Layer 6 of a small transformer language model trained on English Wikipedia (13 layers, counted from 0, width 128).
A neuron's activation on a vector x is GELU(weights . x), where the dot is the dot product.

Input weights of the MLP neurons that the questions are about. A number n stands for (n - 500) times 0.00092.
n79: 462,348,527,444,599,410,466,525,520,623,374,575,232,628,496,569,427,591,585,486,539,518,728,470,640,315,454,603,327,320,394,391,657,327,545,257,577,649,477,533,392,544,462,658,676,320,413,537,469,493,392,421,688,300,559,337,357,457,430,349,553,538,373,409,486,493,608,525,449,570,590,529,714,372,511,584,403,545,384,477,479,679,535,171,640,610,573,411,496,457,460,563,621,571,529,569,299,638,640,766,500,713,623,485,485,699,529,328,452,575,648,514,607,282,619,391,576,837,284,511,537,320,437,631,356,471,456,262
n117: 492,625,452,318,484,582,500,521,614,422,544,557,474,568,369,382,593,766,329,528,579,300,648,455,544,575,531,489,296,597,669,409,361,626,365,521,251,735,348,396,422,729,444,559,410,548,594,610,516,343,294,455,558,445,516,500,514,387,715,421,398,417,567,654,393,545,354,413,568,515,338,568,755,669,456,416,393,710,522,732,583,535,399,534,352,598,381,771,629,603,464,388,303,444,518,690,154,442,558,733,486,558,445,333,617,802,496,394,643,446,452,363,468,525,420,549,342,452,459,464,544,694,470,665,484,446,551,543
n118: 566,673,521,665,628,367,435,482,631,477,410,634,393,477,738,562,488,563,748,354,457,326,474,553,367,529,368,415,400,693,347,568,444,584,348,482,389,583,377,369,323,404,412,612,383,656,573,526,508,297,620,451,401,272,338,642,471,547,414,538,580,443,508,403,500,519,376,423,503,418,656,623,436,479,434,563,732,443,342,292,552,518,859,507,481,408,612,572,710,745,404,366,659,515,449,480,481,526,551,471,486,516,720,474,419,530,429,600,789,775,616,457,319,576,457,572,369,650,734,395,637,624,640,247,335,438,463,704
n125: 365,487,560,512,347,301,643,403,487,525,471,558,525,438,581,766,727,532,358,249,476,263,812,366,619,500,403,677,313,458,586,582,392,552,678,456,366,444,336,266,689,617,433,594,496,476,504,516,378,605,440,492,428,422,301,408,575,362,377,575,337,521,566,403,678,356,568,408,564,407,433,365,481,600,310,835,504,595,448,834,431,686,323,620,398,605,581,713,622,382,492,442,381,463,241,451,430,528,517,460,433,770,710,669,557,357,207,318,528,302,647,578,575,630,635,587,392,569,364,603,512,604,430,764,453,552,846,715
n138: 515,511,349,321,465,444,676,455,651,548,748,574,485,604,496,281,305,525,293,371,542,521,493,433,626,307,470,429,309,456,521,424,507,404,289,645,656,713,290,504,694,611,641,594,500,522,500,373,353,489,286,541,668,449,457,470,147,596,420,348,355,634,469,590,408,474,697,703,443,547,656,412,148,524,457,633,634,507,489,439,394,697,431,550,311,280,613,567,546,479,594,445,718,658,450,372,356,453,592,599,458,554,520,622,633,511,467,532,446,602,529,528,555,500,598,337,546,429,445,549,630,486,680,367,370,529,355,479
n168: 567,555,645,554,450,398,397,285,584,457,817,500,856,511,669,467,555,748,500,413,636,493,229,412,244,652,597,522,702,480,524,360,442,482,631,465,200,523,371,558,616,408,537,411,405,550,278,461,553,468,609,642,633,640,492,784,479,666,324,423,559,562,265,492,365,453,444,546,674,446,430,441,554,463,429,652,535,496,366,447,554,490,331,625,615,482,493,483,508,625,426,402,549,464,483,587,572,447,319,496,648,297,619,394,358,554,557,447,628,197,565,674,438,614,463,515,493,416,522,403,500,566,402,564,406,602,614,577
n177: 527,329,544,667,757,474,462,412,618,522,533,496,474,391,616,393,649,383,568,621,622,408,514,511,568,343,305,241,528,417,535,324,598,467,485,278,522,319,298,533,299,518,406,460,421,606,715,393,366,778,405,538,569,678,422,500,668,574,493,390,508,613,707,196,607,694,577,380,375,518,447,522,514,424,467,540,421,594,667,147,503,714,395,497,374,361,450,586,445,318,569,510,654,362,471,561,504,650,227,528,400,469,377,693,749,474,504,577,529,565,415,627,357,433,278,485,367,524,392,386,599,579,466,542,399,700,681,439
n206: 558,424,412,826,429,411,315,788,631,617,507,478,561,418,268,569,623,653,510,530,551,423,272,450,508,388,237,344,493,536,608,490,284,490,346,391,532,788,409,454,659,503,349,738,582,437,479,353,451,598,410,750,393,574,507,554,531,392,320,468,507,655,602,674,524,404,504,607,577,542,367,582,266,609,598,427,480,504,611,600,404,543,387,403,447,347,533,415,541,476,573,553,474,436,322,589,422,431,630,584,320,348,655,583,371,380,489,395,535,452,687,530,375,368,536,450,442,487,401,418,524,679,639,445,219,493,507,428
n221: 621,709,500,715,604,603,535,511,384,523,455,458,412,351,441,519,307,444,562,433,522,468,537,754,370,413,675,392,335,437,374,436,589,225,511,438,522,492,810,606,663,851,626,384,508,444,456,414,612,597,576,416,452,564,388,369,238,484,466,535,661,707,383,610,460,295,488,585,393,440,354,453,639,644,437,604,620,576,437,382,577,464,539,521,598,444,644,504,261,700,433,578,497,287,218,343,690,796,567,647,655,330,689,474,582,418,642,396,366,420,451,393,548,372,652,466,456,623,280,431,623,489,466,480,516,445,361,683
n239: 559,710,517,424,450,649,662,517,515,215,489,375,548,642,646,782,480,482,459,480,493,705,637,507,546,628,251,511,589,342,469,445,371,489,540,576,557,332,459,705,421,324,485,579,238,400,391,507,203,301,563,493,472,446,462,500,434,326,504,701,548,551,315,512,420,395,552,493,520,568,493,361,690,638,333,627,590,453,704,447,446,663,449,418,349,397,645,396,462,351,341,327,523,496,507,685,464,397,466,688,469,530,531,613,635,536,468,429,383,552,626,633,577,329,481,529,591,687,254,528,610,727,417,493,564,352,436,276
n240: 589,553,532,327,427,517,525,634,332,531,290,405,289,517,576,656,373,558,384,538,403,477,470,405,493,599,429,447,428,542,582,533,539,634,615,507,292,485,535,441,490,274,447,268,796,698,399,442,617,371,491,371,497,304,416,835,550,428,610,567,468,546,592,751,620,337,511,338,368,486,475,530,617,532,507,727,563,709,601,439,426,383,558,516,356,442,568,480,409,417,524,633,640,604,480,395,358,625,453,373,526,446,618,554,388,390,623,544,428,507,593,569,382,738,543,350,279,503,774,467,616,396,424,622,551,527,377,403
n281: 347,264,400,301,338,252,432,459,508,363,539,567,480,614,366,620,170,546,246,460,447,618,462,603,337,455,480,648,407,340,544,389,533,394,665,571,500,484,448,410,621,553,504,450,453,381,767,392,397,692,496,461,508,570,718,520,320,619,477,540,718,393,550,644,327,492,508,458,568,577,738,387,739,475,439,680,632,362,473,382,569,614,515,297,430,673,436,627,694,567,354,203,370,406,364,738,476,309,569,707,384,467,346,580,558,508,728,531,419,620,717,555,583,496,793,670,500,431,296,369,573,617,410,269,496,523,469,375
n306: 622,713,469,489,528,485,473,528,457,656,563,326,364,323,411,393,335,602,390,235,575,458,453,194,364,486,492,952,588,438,613,338,685,424,541,221,342,563,466,381,322,754,455,485,264,452,598,485,594,588,439,635,594,544,598,576,482,714,330,459,489,500,428,633,450,459,604,721,588,478,489,425,514,355,580,500,228,485,467,481,514,458,517,385,637,580,634,457,535,550,536,336,389,291,637,654,470,533,706,275,528,279,377,409,409,666,482,544,621,489,308,475,504,441,661,703,496,500,534,450,705,493,455,554,613,591,489,536
n308: 443,539,487,570,463,454,710,487,478,524,371,560,525,539,518,683,398,298,453,600,376,576,551,443,530,470,540,404,576,347,503,573,615,439,352,456,548,386,475,434,531,432,320,448,384,593,411,776,537,376,414,729,466,437,441,225,305,420,503,394,560,535,619,859,406,441,670,432,519,607,443,382,395,389,682,541,577,341,585,620,558,523,245,548,344,421,558,778,636,691,445,405,629,518,510,686,549,353,442,250,433,591,351,565,599,576,400,497,373,715,406,516,429,346,392,539,571,565,433,544,383,568,826,558,394,565,538,425
n310: 548,648,453,691,438,385,360,574,446,613,430,417,496,777,634,440,424,465,507,511,639,611,378,548,336,361,255,596,552,504,340,385,507,530,378,726,183,801,384,699,477,511,433,512,433,496,382,481,347,496,357,476,401,551,657,564,222,656,395,615,575,528,412,369,383,778,775,253,390,701,433,357,400,693,538,615,406,978,470,443,424,563,471,500,609,446,500,425,525,511,515,313,585,268,428,419,351,443,504,564,496,582,437,535,558,508,256,458,396,579,414,629,567,769,593,575,420,620,571,601,593,413,645,326,402,534,736,424
n320: 496,466,745,548,504,648,459,691,415,746,522,534,515,548,656,492,480,572,465,286,613,420,521,713,484,124,394,661,476,418,681,528,534,507,222,426,482,426,451,313,709,644,374,391,485,601,385,522,581,659,547,437,536,657,597,414,567,423,482,578,623,459,371,521,429,401,473,432,467,485,392,263,538,397,670,558,542,370,418,534,404,718,362,470,511,532,364,366,504,352,586,476,560,308,344,804,507,378,469,651,468,511,657,442,500,369,529,316,540,458,566,517,539,753,474,593,543,439,651,504,482,482,592,356,120,450,820,532
n328: 554,565,665,666,396,481,435,660,476,662,931,706,420,352,594,368,643,359,439,521,431,393,331,439,520,536,485,346,446,553,579,496,465,379,508,366,414,536,442,500,477,386,737,515,242,730,482,534,580,659,658,807,310,605,520,585,402,717,286,710,576,469,363,492,446,285,231,460,514,493,294,558,564,289,559,334,424,337,434,465,605,443,525,514,683,541,500,330,524,623,618,443,473,568,595,611,685,507,500,443,414,421,267,578,522,504,418,559,608,576,751,436,408,678,411,721,401,374,557,533,582,405,470,266,594,555,388,522
n344: 418,427,488,710,567,462,668,707,451,302,362,483,688,806,723,621,363,186,355,551,419,476,414,620,514,484,227,509,392,531,704,126,579,390,746,516,375,691,552,567,702,455,385,512,593,537,537,696,353,388,485,598,381,374,562,466,310,192,403,504,325,385,513,688,435,420,530,557,458,421,227,338,444,657,343,533,601,300,484,623,402,611,524,485,542,446,461,823,424,330,483,571,519,407,744,385,572,521,513,377,488,768,222,620,496,646,313,661,417,739,450,576,563,780,669,402,500,644,424,286,737,557,589,578,566,352,529,406
n364: 476,403,432,476,500,497,535,487,543,500,460,452,586,640,673,295,460,483,409,434,490,587,352,483,507,529,524,642,539,513,439,494,522,421,415,353,373,389,660,686,730,503,387,306,473,677,424,567,622,300,756,346,431,551,432,465,490,415,490,517,486,541,460,367,445,432,609,668,528,574,452,601,522,569,696,387,660,555,421,306,560,640,767,537,470,354,378,575,436,585,360,589,656,551,677,238,503,473,564,390,516,362,428,361,400,429,467,547,627,624,577,228,402,527,361,702,533,538,514,311,416,575,636,714,447,523,262,375
n390: 651,567,563,537,354,551,567,574,318,622,379,459,516,430,445,410,683,392,470,512,392,541,567,633,483,497,423,465,571,547,497,580,315,473,330,274,438,404,292,366,409,488,554,373,598,552,466,649,526,411,372,342,403,435,441,417,383,651,615,541,522,446,600,647,686,638,445,366,540,438,494,629,491,643,632,546,431,721,387,520,541,385,389,537,571,448,374,542,451,551,555,309,723,538,331,558,487,466,608,368,428,471,490,558,644,500,413,611,454,563,410,603,754,518,371,424,445,703,447,530,269,521,494,552,601,393,540,485
n409: 546,360,651,572,485,344,451,422,464,586,527,403,403,112,561,560,559,365,592,506,582,562,610,413,585,582,366,395,402,580,477,468,625,404,541,490,619,511,507,555,229,550,611,354,414,730,517,442,551,635,553,372,377,548,518,539,605,640,435,497,469,573,434,680,622,335,415,640,488,361,653,500,536,628,513,399,599,804,430,489,656,623,426,362,612,604,546,523,522,533,500,516,401,569,483,418,641,476,493,370,451,536,789,524,396,476,524,332,446,414,374,325,288,388,264,476,630,494,479,822,480,630,500,660,446,406,520,294
n415: 393,435,365,488,284,625,712,458,648,528,261,524,358,625,325,389,387,661,358,622,592,572,430,342,749,347,492,377,398,425,515,564,522,562,383,669,374,648,680,496,700,250,464,812,568,693,535,607,441,524,354,496,484,333,517,492,408,308,468,386,569,585,389,393,504,548,794,547,329,417,297,408,379,560,559,598,377,569,375,471,448,523,639,380,329,465,364,550,728,584,869,549,388,596,577,548,107,817,596,669,511,471,321,535,543,591,421,583,638,523,488,251,368,635,562,334,558,459,624,496,579,624,793,529,396,457,595,484
n492: 508,272,599,779,441,650,515,489,535,400,604,515,496,534,423,691,359,346,211,262,493,338,558,489,472,350,580,386,313,514,422,613,273,605,673,726,489,374,519,507,608,522,662,618,519,261,380,577,594,405,670,643,359,570,422,424,411,500,504,391,398,443,552,687,436,358,642,359,317,445,492,507,395,611,562,496,435,496,373,492,583,570,490,398,437,207,304,489,461,443,420,549,684,440,673,500,358,398,465,577,596,686,425,671,544,589,268,463,816,306,500,521,599,399,523,594,565,548,455,786,408,619,433,458,442,693,552,475

Each question shows a token from some text and the vector x that enters the MLP there. A number n stands for (n - 500) times 0.015.

"a ": 445,464,365,577,613,479,254,419,473,483,431,410,462,507,435,503,581,513,597,469,514,627,568,518,428,456,517,341,577,546,582,457,633,569,409,489,606,514,468,571,481,370,413,441,551,344,397,452,482,500,521,575,557,576,443,535,484,423,678,466,483,494,246,382,532,531,312,559,491,492,490,483,504,530,413,373,405,499,444,497,478,425,543,648,416,524,761,482,584,501,578,584,539,561,634,517,557,508,434,464,442,461,429,508,514,559,479,597,519,488,503,614,503,551,554,532,617,568,540,488,555,318,590,577,525,453,390,609
The three highest activations, in order: n177, n118, n168

"ersonal ": 328,530,299,454,658,475,296,423,491,457,455,413,438,632,521,386,676,525,570,427,599,558,605,516,453,524,604,311,563,610,555,617,423,555,455,484,466,441,442,583,572,406,533,486,464,280,659,492,455,555,424,683,542,611,434,494,547,445,631,388,444,521,335,490,581,446,628,507,527,412,483,453,478,398,540,415,434,542,546,594,450,462,543,654,374,527,616,525,663,584,458,504,499,462,493,515,534,459,517,590,387,500,314,604,499,520,573,441,403,496,539,409,473,570,598,547,509,447,570,448,316,549,497,598,477,409,520,652
Which neuron lights up most? n117

"l": 367,529,297,629,552,630,280,587,484,523,547,368,483,622,497,458,499,471,561,404,399,797,554,517,560,622,393,527,669,543,493,822,595,488,581,457,565,428,381,397,531,461,402,549,575,529,533,447,522,504,446,569,570,530,430,588,496,451,600,457,426,428,392,505,516,516,492,411,488,403,579,543,489,455,501,361,447,461,341,451,533,455,560,551,514,421,714,611,450,585,603,498,284,451,635,165,553,361,474,522,389,432,449,505,461,518,495,506,455,575,473,575,662,500,532,480,590,464,520,629,425,499,480,422,521,403,404,544
The three highest activations, in order: n364, n390, n118

"26 ": 412,587,498,463,584,455,335,419,401,527,449,548,360,495,394,588,724,440,591,459,479,760,580,661,547,449,597,451,602,565,503,512,505,608,511,446,446,567,466,518,507,347,520,497,719,326,606,536,454,590,470,651,565,601,517,647,575,471,594,354,378,489,374,563,397,474,518,470,392,528,453,470,451,413,393,538,416,501,469,543,624,493,441,725,437,352,481,492,555,460,750,488,499,320,441,359,569,368,312,445,445,534,330,472,499,530,478,566,599,375,551,478,645,596,559,429,554,592,510,541,459,361,459,621,480,430,597,586
Which neuron lights up most? n125

"on": 543,583,443,376,485,588,374,385,515,546,484,586,576,454,501,405,363,465,488,484,502,637,540,574,695,485,723,533,540,636,603,541,557,479,552,600,540,455,547,472,374,369,513,469,582,294,449,447,412,442,459,643,514,606,543,606,621,460,534,529,409,443,414,390,529,444,515,445,739,456,421,471,357,484,568,400,403,468,313,509,449,599,516,734,394,519,496,620,489,491,695,489,417,307,557,327,527,377,320,460,505,581,434,540,484,484,548,619,531,597,482,460,474,576,740,385,507,415,346,582,416,480,619,396,598,401,369,621
The most active neuron and its activation: n138, at about 1.3

"ach": 525,454,313,456,595,613,406,268,520,372,625,559,408,436,524,492,331,569,513,543,516,583,662,534,570,467,586,508,486,611,474,531,665,473,618,571,509,467,462,537,407,421,497,556,497,335,556,627,561,442,608,706,490,527,652,612,612,436,646,376,447,361,487,450,536,582,523,297,671,527,398,388,394,534,425,382,368,489,517,569,525,530,555,657,409,386,429,561,396,506,711,421,461,304,577,377,498,345,354,609,503,384,530,507,545,421,500,553,529,552,542,522,646,586,635,393,568,591,518,518,363,403,529,396,529,460,274,425
The most active neuron and its activation: n492, at about 2.1

"at ": 448,517,365,462,629,491,412,444,495,444,523,423,453,519,395,492,594,481,487,677,512,565,485,517,442,415,469,436,550,599,512,654,625,559,587,527,411,602,508,552,504,434,379,526,536,308,525,503,524,507,466,452,703,567,550,488,562,463,538,481,531,376,237,430,466,481,415,669,475,491,456,436,518,392,393,526,356,472,508,530,447,598,598,586,539,454,707,448,522,458,599,461,551,480,516,231,636,511,376,462,439,440,332,563,519,558,539,512,491,539,547,606,588,575,582,513,590,473,548,571,438,360,495,488,439,470,496,507
Which neuron lights up most? n310

"s": 491,626,323,395,480,529,309,476,465,406,449,582,480,386,577,476,541,387,544,400,574,580,490,436,522,559,530,462,666,522,609,716,539,551,582,523,470,470,652,514,568,444,509,459,370,434,714,534,586,475,530,626,534,512,434,545,469,613,703,283,420,430,421,539,484,425,473,451,575,443,493,439,495,553,486,349,343,549,426,468,633,405,547,724,338,382,584,588,425,371,586,448,464,417,573,329,578,404,440,503,257,512,478,501,559,552,321,583,576,533,487,586,689,547,587,640,538,287,423,625,462,453,466,420,538,498,597,495
Which neuron lights up most? n492

"med": 417,418,265,461,474,728,226,465,493,387,480,461,489,460,472,507,615,491,472,499,435,583,404,589,561,553,615,485,482,642,448,658,595,391,649,590,535,544,627,512,568,388,443,458,496,440,583,538,520,409,572,660,560,550,526,662,436,555,770,511,515,506,487,485,411,387,474,557,747,387,344,462,435,442,425,283,444,565,515,501,439,547,532,618,427,391,500,412,492,406,465,512,452,213,505,519,692,437,412,498,455,531,621,600,504,434,539,447,493,539,633,466,553,512,439,494,620,528,535,624,349,357,396,496,499,568,374,581
Which neuron lights up most? n492

"and ": 348,507,372,468,509,424,367,420,529,457,501,338,483,565,481,465,532,448,539,567,522,536,564,568,445,478,567,470,721,536,632,566,555,487,540,514,474,575,578,492,582,406,390,567,503,234,581,576,415,507,409,537,572,619,485,607,500,473,541,450,493,521,261,378,484,500,491,511,548,472,484,458,460,430,434,405,518,436,417,639,422,427,568,568,462,432,768,529,672,494,629,529,495,498,519,433,484,530,380,433,346,452,522,499,554,485,569,548,498,506,588,557,478,517,584,549,586,473,475,510,422,484,615,501,554,468,318,508
The most active neuron and its activation: n415, at about 1.2

"6": 519,518,385,585,449,515,371,475,495,485,387,647,477,522,330,510,552,391,708,447,514,837,654,565,502,556,411,550,615,537,514,625,587,604,475,427,519,506,526,423,594,446,412,550,575,296,560,436,450,466,495,577,485,627,554,652,566,338,645,355,436,433,455,426,337,413,560,500,551,524,533,547,454,475,426,403,490,519,608,578,483,675,448,645,426,522,542,393,433,447,769,516,455,421,514,359,517,348,352,356,373,586,344,421,695,438,498,419,490,445,567,587,612,459,529,519,576,384,464,627,398,340,511,568,457,469,547,480
Which neuron lights up most? n206

"ian ": 351,552,441,433,556,501,340,531,520,514,477,488,528,441,427,515,573,498,497,461,453,584,593,455,440,400,634,417,586,618,470,557,570,501,472,533,530,534,436,453,495,383,510,478,483,250,500,520,532,483,432,783,553,648,498,505,488,573,500,427,436,441,270,542,544,489,430,497,482,430,483,446,562,435,426,376,461,514,479,541,565,545,534,639,341,403,721,429,736,510,544,523,417,441,619,426,543,521,550,457,540,499,408,459,597,522,579,592,568,435,440,489,615,593,634,471,531,418,524,487,310,485,548,594,502,434,395,698
Which neuron lights up most? n306

":": 594,548,427,510,535,492,433,430,440,375,346,413,480,390,428,584,650,430,597,602,395,748,547,536,536,634,543,536,560,561,565,639,577,604,615,462,612,481,557,518,535,240,433,362,669,434,544,339,521,427,470,485,487,562,490,417,509,569,670,417,589,522,378,517,666,492,435,499,531,478,421,559,470,538,430,248,497,484,421,465,507,604,609,715,458,401,575,508,458,491,447,399,578,507,414,477,535,353,415,432,436,475,371,458,551,443,561,415,507,515,498,722,601,465,494,549,525,427,456,493,522,201,550,425,651,525,441,565
The three highest activations, in order: n390, n240, n239

"mus": 513,502,546,403,543,543,380,383,405,542,486,493,503,490,457,423,474,449,443,353,504,783,461,615,593,536,617,417,507,646,553,550,492,447,505,543,552,578,507,377,547,482,357,469,528,393,493,452,649,496,401,811,653,624,515,627,528,598,653,468,470,527,452,420,502,471,542,399,624,488,452,443,476,462,388,263,505,426,497,566,464,485,553,738,435,449,518,519,464,369,490,601,451,417,431,660,514,295,477,449,527,722,572,456,498,546,462,440,487,506,394,667,474,543,660,558,525,334,604,640,291,522,380,377,360,407,467,722
Which neuron lights up most? n320

"private ": 301,511,319,525,530,556,253,450,506,370,509,425,389,583,426,460,686,543,487,510,514,574,558,563,423,374,567,368,612,520,507,550,537,541,425,560,492,518,433,509,469,404,455,534,529,283,515,605,587,561,394,628,518,699,415,587,496,449,592,538,561,517,389,472,520,452,426,618,482,484,511,422,454,489,481,321,348,522,474,569,442,437,548,617,421,532,763,408,685,540,470,528,467,431,533,382,587,483,539,474,515,466,393,565,526,566,546,513,501,428,562,540,559,699,606,424,523,386,532,443,338,524,630,586,505,342,538,568
Which neuron lights up most? n206

"op": 507,512,400,448,546,677,457,515,441,506,436,439,622,405,478,392,551,542,454,448,353,537,565,430,524,450,721,578,410,456,570,742,635,462,545,549,618,470,525,537,533,325,438,605,585,284,679,567,562,436,492,668,482,580,712,649,509,561,569,495,461,537,537,447,405,424,467,337,605,397,471,413,341,427,494,560,374,351,476,478,541,539,550,761,365,396,522,429,601,454,697,546,278,405,520,588,634,478,326,527,436,485,497,408,591,393,390,545,556,422,476,553,452,554,484,590,471,412,502,640,452,336,476,570,477,360,595,599
Which neuron lights up most? n320

"Cr": 415,562,543,470,566,630,355,495,467,375,586,590,526,617,546,469,467,542,431,397,517,704,438,690,625,516,381,506,658,624,616,664,537,474,558,546,553,547,477,595,477,358,519,422,504,378,581,544,455,450,505,559,471,551,531,389,526,551,586,387,331,447,472,489,413,530,337,451,498,420,505,426,415,423,471,319,406,513,377,551,386,409,506,624,423,523,660,452,455,637,534,644,443,395,577,458,695,340,362,699,355,520,493,481,593,503,482,412,422,374,630,596,534,417,455,571,527,535,709,611,340,422,374,495,460,518,364,536
Which neuron lights up most? n328

"ig": 458,486,300,437,502,421,488,452,455,481,394,570,490,484,501,447,423,618,692,575,503,534,692,651,710,612,518,501,511,644,546,656,687,482,497,511,355,483,478,498,433,327,480,490,558,410,479,543,478,445,447,731,468,546,476,532,622,620,505,346,447,436,432,374,455,522,542,476,576,458,447,537,550,517,342,354,407,491,526,520,430,478,446,660,442,592,542,619,387,541,586,653,288,420,454,428,682,411,485,590,441,504,559,437,527,397,559,515,438,423,563,491,601,504,452,396,579,562,631,642,173,396,553,538,485,333,259,592
Which neuron lights up most? n409

"1": 557,483,323,527,587,514,268,425,419,586,533,552,477,453,349,584,479,436,700,454,426,578,581,535,416,642,542,628,522,491,573,549,616,554,485,518,660,561,528,526,481,404,462,423,598,513,553,496,632,467,486,493,581,644,394,554,541,318,585,437,422,325,394,447,342,416,425,543,553,492,412,485,576,444,472,270,445,503,495,444,504,492,466,679,363,607,650,517,557,573,658,588,373,512,465,343,443,453,500,348,447,620,355,405,569,436,592,500,566,570,533,625,427,421,550,468,550,392,657,709,333,412,489,541,509,458,296,616
Which neuron lights up most? n409

"y": 524,487,365,544,418,550,285,480,403,527,429,490,411,499,418,430,515,476,497,330,435,667,531,507,563,498,507,538,663,640,593,691,484,488,459,582,437,398,380,484,556,327,379,502,629,393,534,597,475,572,479,618,586,531,431,514,537,548,638,397,343,442,418,436,585,432,363,474,709,505,481,389,510,593,572,300,517,481,532,450,532,498,498,716,472,550,677,477,449,438,448,595,577,565,475,24,531,497,499,432,405,487,445,517,549,448,543,454,427,618,514,636,607,510,536,518,696,476,555,706,491,493,565,444,367,408,455,602
The two highest activations, in order: n390, n364

"of ": 386,521,426,528,599,480,377,456,392,465,483,466,550,510,462,506,592,566,491,514,504,481,562,545,350,470,505,443,608,548,605,610,588,631,567,594,471,521,526,447,511,395,504,538,512,321,487,521,458,558,450,744,556,560,561,549,503,406,580,450,485,476,224,407,375,485,361,472,556,474,616,458,435,453,495,424,274,432,509,403,575,524,552,630,553,480,687,537,605,546,550,482,478,515,452,417,603,553,425,479,421,347,427,491,532,473,563,523,616,451,571,549,569,587,509,374,590,462,598,553,397,462,501,578,473,442,426,530
Which neuron lights up most? n168

"histor": 473,367,350,300,558,705,383,472,424,465,503,446,373,589,462,382,545,469,505,506,394,601,527,610,398,646,625,397,547,527,416,496,587,544,561,497,692,505,537,373,450,432,514,385,564,448,443,542,571,459,546,590,558,599,574,555,480,534,575,477,575,559,407,510,550,370,673,499,648,470,375,419,570,486,445,206,398,460,508,511,507,458,522,657,486,382,620,487,488,531,727,511,417,426,607,316,655,418,563,483,572,496,399,482,628,513,606,573,515,528,545,546,397,486,496,427,507,385,527,589,215,440,541,509,451,430,476,726
Which neuron lights up most? n328

"u": 555,539,352,448,460,406,390,352,491,477,500,549,481,471,558,380,356,505,516,395,456,525,643,532,598,625,494,582,641,565,535,732,688,590,469,479,516,519,485,557,483,406,452,529,601,198,584,410,550,496,467,593,556,533,681,615,444,496,515,382,323,276,439,424,479,411,547,593,601,468,447,598,525,644,451,359,505,433,424,535,489,455,667,677,464,496,545,591,414,584,520,425,375,425,550,443,574,488,423,578,365,621,321,471,509,373,495,534,487,429,368,559,672,510,568,456,562,495,381,562,532,559,378,448,562,324,565,726
The three highest activations, in order: n306, n281, n344

"Al": 476,494,287,552,511,425,398,416,421,531,626,497,466,584,446,517,452,553,456,490,527,668,551,722,467,473,466,481,510,624,583,672,481,471,473,405,483,561,488,472,451,373,328,615,558,411,570,517,460,423,433,506,441,452,573,524,585,560,619,538,522,485,438,427,527,529,328,566,556,448,461,545,581,517,346,217,383,462,459,487,532,447,491,822,387,492,633,530,465,540,674,571,498,546,652,186,475,393,553,613,401,549,447,566,461,325,526,563,434,661,611,517,585,493,598,395,539,481,670,519,164,477,525,531,476,414,360,609
Which neuron lights up most? n390

"| ": 416,593,340,444,497,477,333,459,452,486,435,410,380,534,400,466,514,414,516,466,411,630,693,509,491,571,539,482,570,523,564,492,596,566,593,753,609,544,518,653,502,369,437,483,529,551,457,586,557,551,522,675,606,487,525,402,545,523,571,420,414,389,279,560,561,428,454,566,544,410,562,559,413,424,487,407,466,456,439,598,560,524,514,824,456,420,516,464,654,388,480,528,478,469,456,578,471,396,380,482,346,563,503,550,524,471,485,526,475,579,415,639,568,571,605,518,642,374,517,388,351,433,524,586,460,413,443,515
The two highest activations, in order: n308, n344

"n": 511,480,519,517,533,584,354,607,593,589,490,485,584,580,547,487,533,418,506,358,517,494,500,598,587,608,703,523,631,604,523,813,567,471,498,514,491,533,561,507,531,386,342,451,485,439,409,589,476,445,492,558,508,596,521,618,535,552,578,258,560,432,399,626,512,412,511,606,513,296,359,396,417,585,363,322,439,503,419,519,452,477,482,421,273,466,611,541,575,401,587,552,393,387,509,431,597,308,413,620,473,515,423,503,515,434,508,518,539,612,566,601,470,537,634,454,591,411,418,635,292,472,393,403,554,326,410,630
The most active neuron and its activation: n492, at about 1.8

"ission ": 367,505,332,475,625,410,500,457,516,393,508,435,312,544,450,492,593,685,523,443,474,669,601,544,540,459,429,429,510,541,550,631,506,612,472,501,519,602,551,541,399,378,395,479,431,268,471,424,495,476,429,635,542,636,474,495,473,443,569,438,511,564,302,538,554,397,418,576,521,527,534,435,489,407,367,484,425,403,534,605,469,548,574,683,372,348,682,585,658,511,504,468,433,421,574,354,590,539,471,501,481,496,446,541,493,554,504,567,664,572,507,557,557,570,634,497,594,427,496,422,315,471,531,598,505,442,413,595
The three highest activations, in order: n138, n239, n415

"2": 497,614,501,497,555,504,339,427,439,456,465,651,414,466,288,550,496,432,674,451,558,518,580,559,522,659,524,460,506,476,592,681,574,577,471,462,681,566,575,427,615,336,339,469,452,398,527,525,569,478,362,393,469,579,471,680,478,489,503,360,475,358,486,451,440,464,503,512,574,591,437,530,498,488,397,360,374,398,583,458,579,541,553,618,342,395,648,490,491,517,663,421,407,458,505,404,568,262,491,660,448,510,453,407,527,356,609,550,713,589,601,537,467,529,728,567,558,381,483,584,245,444,484,470,539,446,412,551
The most active neuron and its activation: n281, at about 1.1

"achiev": 524,513,354,414,589,466,373,504,554,467,394,537,397,382,508,401,617,628,516,517,439,591,573,475,437,557,496,361,631,543,484,616,582,337,537,596,473,612,540,625,518,379,374,474,500,529,467,467,531,452,424,562,540,676,609,594,547,427,686,453,391,485,548,460,517,405,734,454,592,429,371,408,473,509,362,318,322,549,463,484,516,476,547,503,574,411,621,377,352,602,538,667,354,350,497,263,633,393,472,473,330,536,433,555,620,385,559,629,522,656,534,462,572,598,674,604,562,497,531,440,295,496,457,549,391,440,484,592
Which neuron lights up most? n364

"to ": 419,569,390,501,668,395,379,431,498,459,349,392,488,467,399,537,496,492,570,572,499,526,664,562,499,348,647,453,662,564,570,636,594,474,511,505,590,496,597,625,487,398,462,571,563,342,445,504,488,495,516,632,615,533,410,501,442,489,649,428,490,592,293,338,485,421,333,615,428,540,498,555,489,432,461,539,425,505,477,481,467,398,565,617,488,440,697,554,640,578,635,543,613,509,448,332,635,459,330,401,414,399,472,500,437,476,606,418,513,531,570,639,473,514,543,504,400,417,473,584,405,470,407,590,526,535,442,547
Which neuron lights up most? n221

"ra": 436,498,420,403,498,606,349,297,406,578,434,408,450,473,479,463,516,543,464,364,510,720,576,668,526,566,368,624,529,639,485,593,504,587,556,470,594,412,607,495,446,547,509,479,567,433,586,387,540,440,431,655,366,484,587,471,553,549,596,256,444,379,553,447,591,446,467,448,579,555,547,469,301,604,406,381,465,580,523,583,505,397,473,694,514,587,518,479,399,532,763,434,444,449,522,318,695,516,313,660,321,523,427,528,581,443,554,612,463,490,593,582,636,513,508,427,451,424,432,549,510,415,368,482,474,380,404,713
The most active neuron and its activation: n390, at about 1.4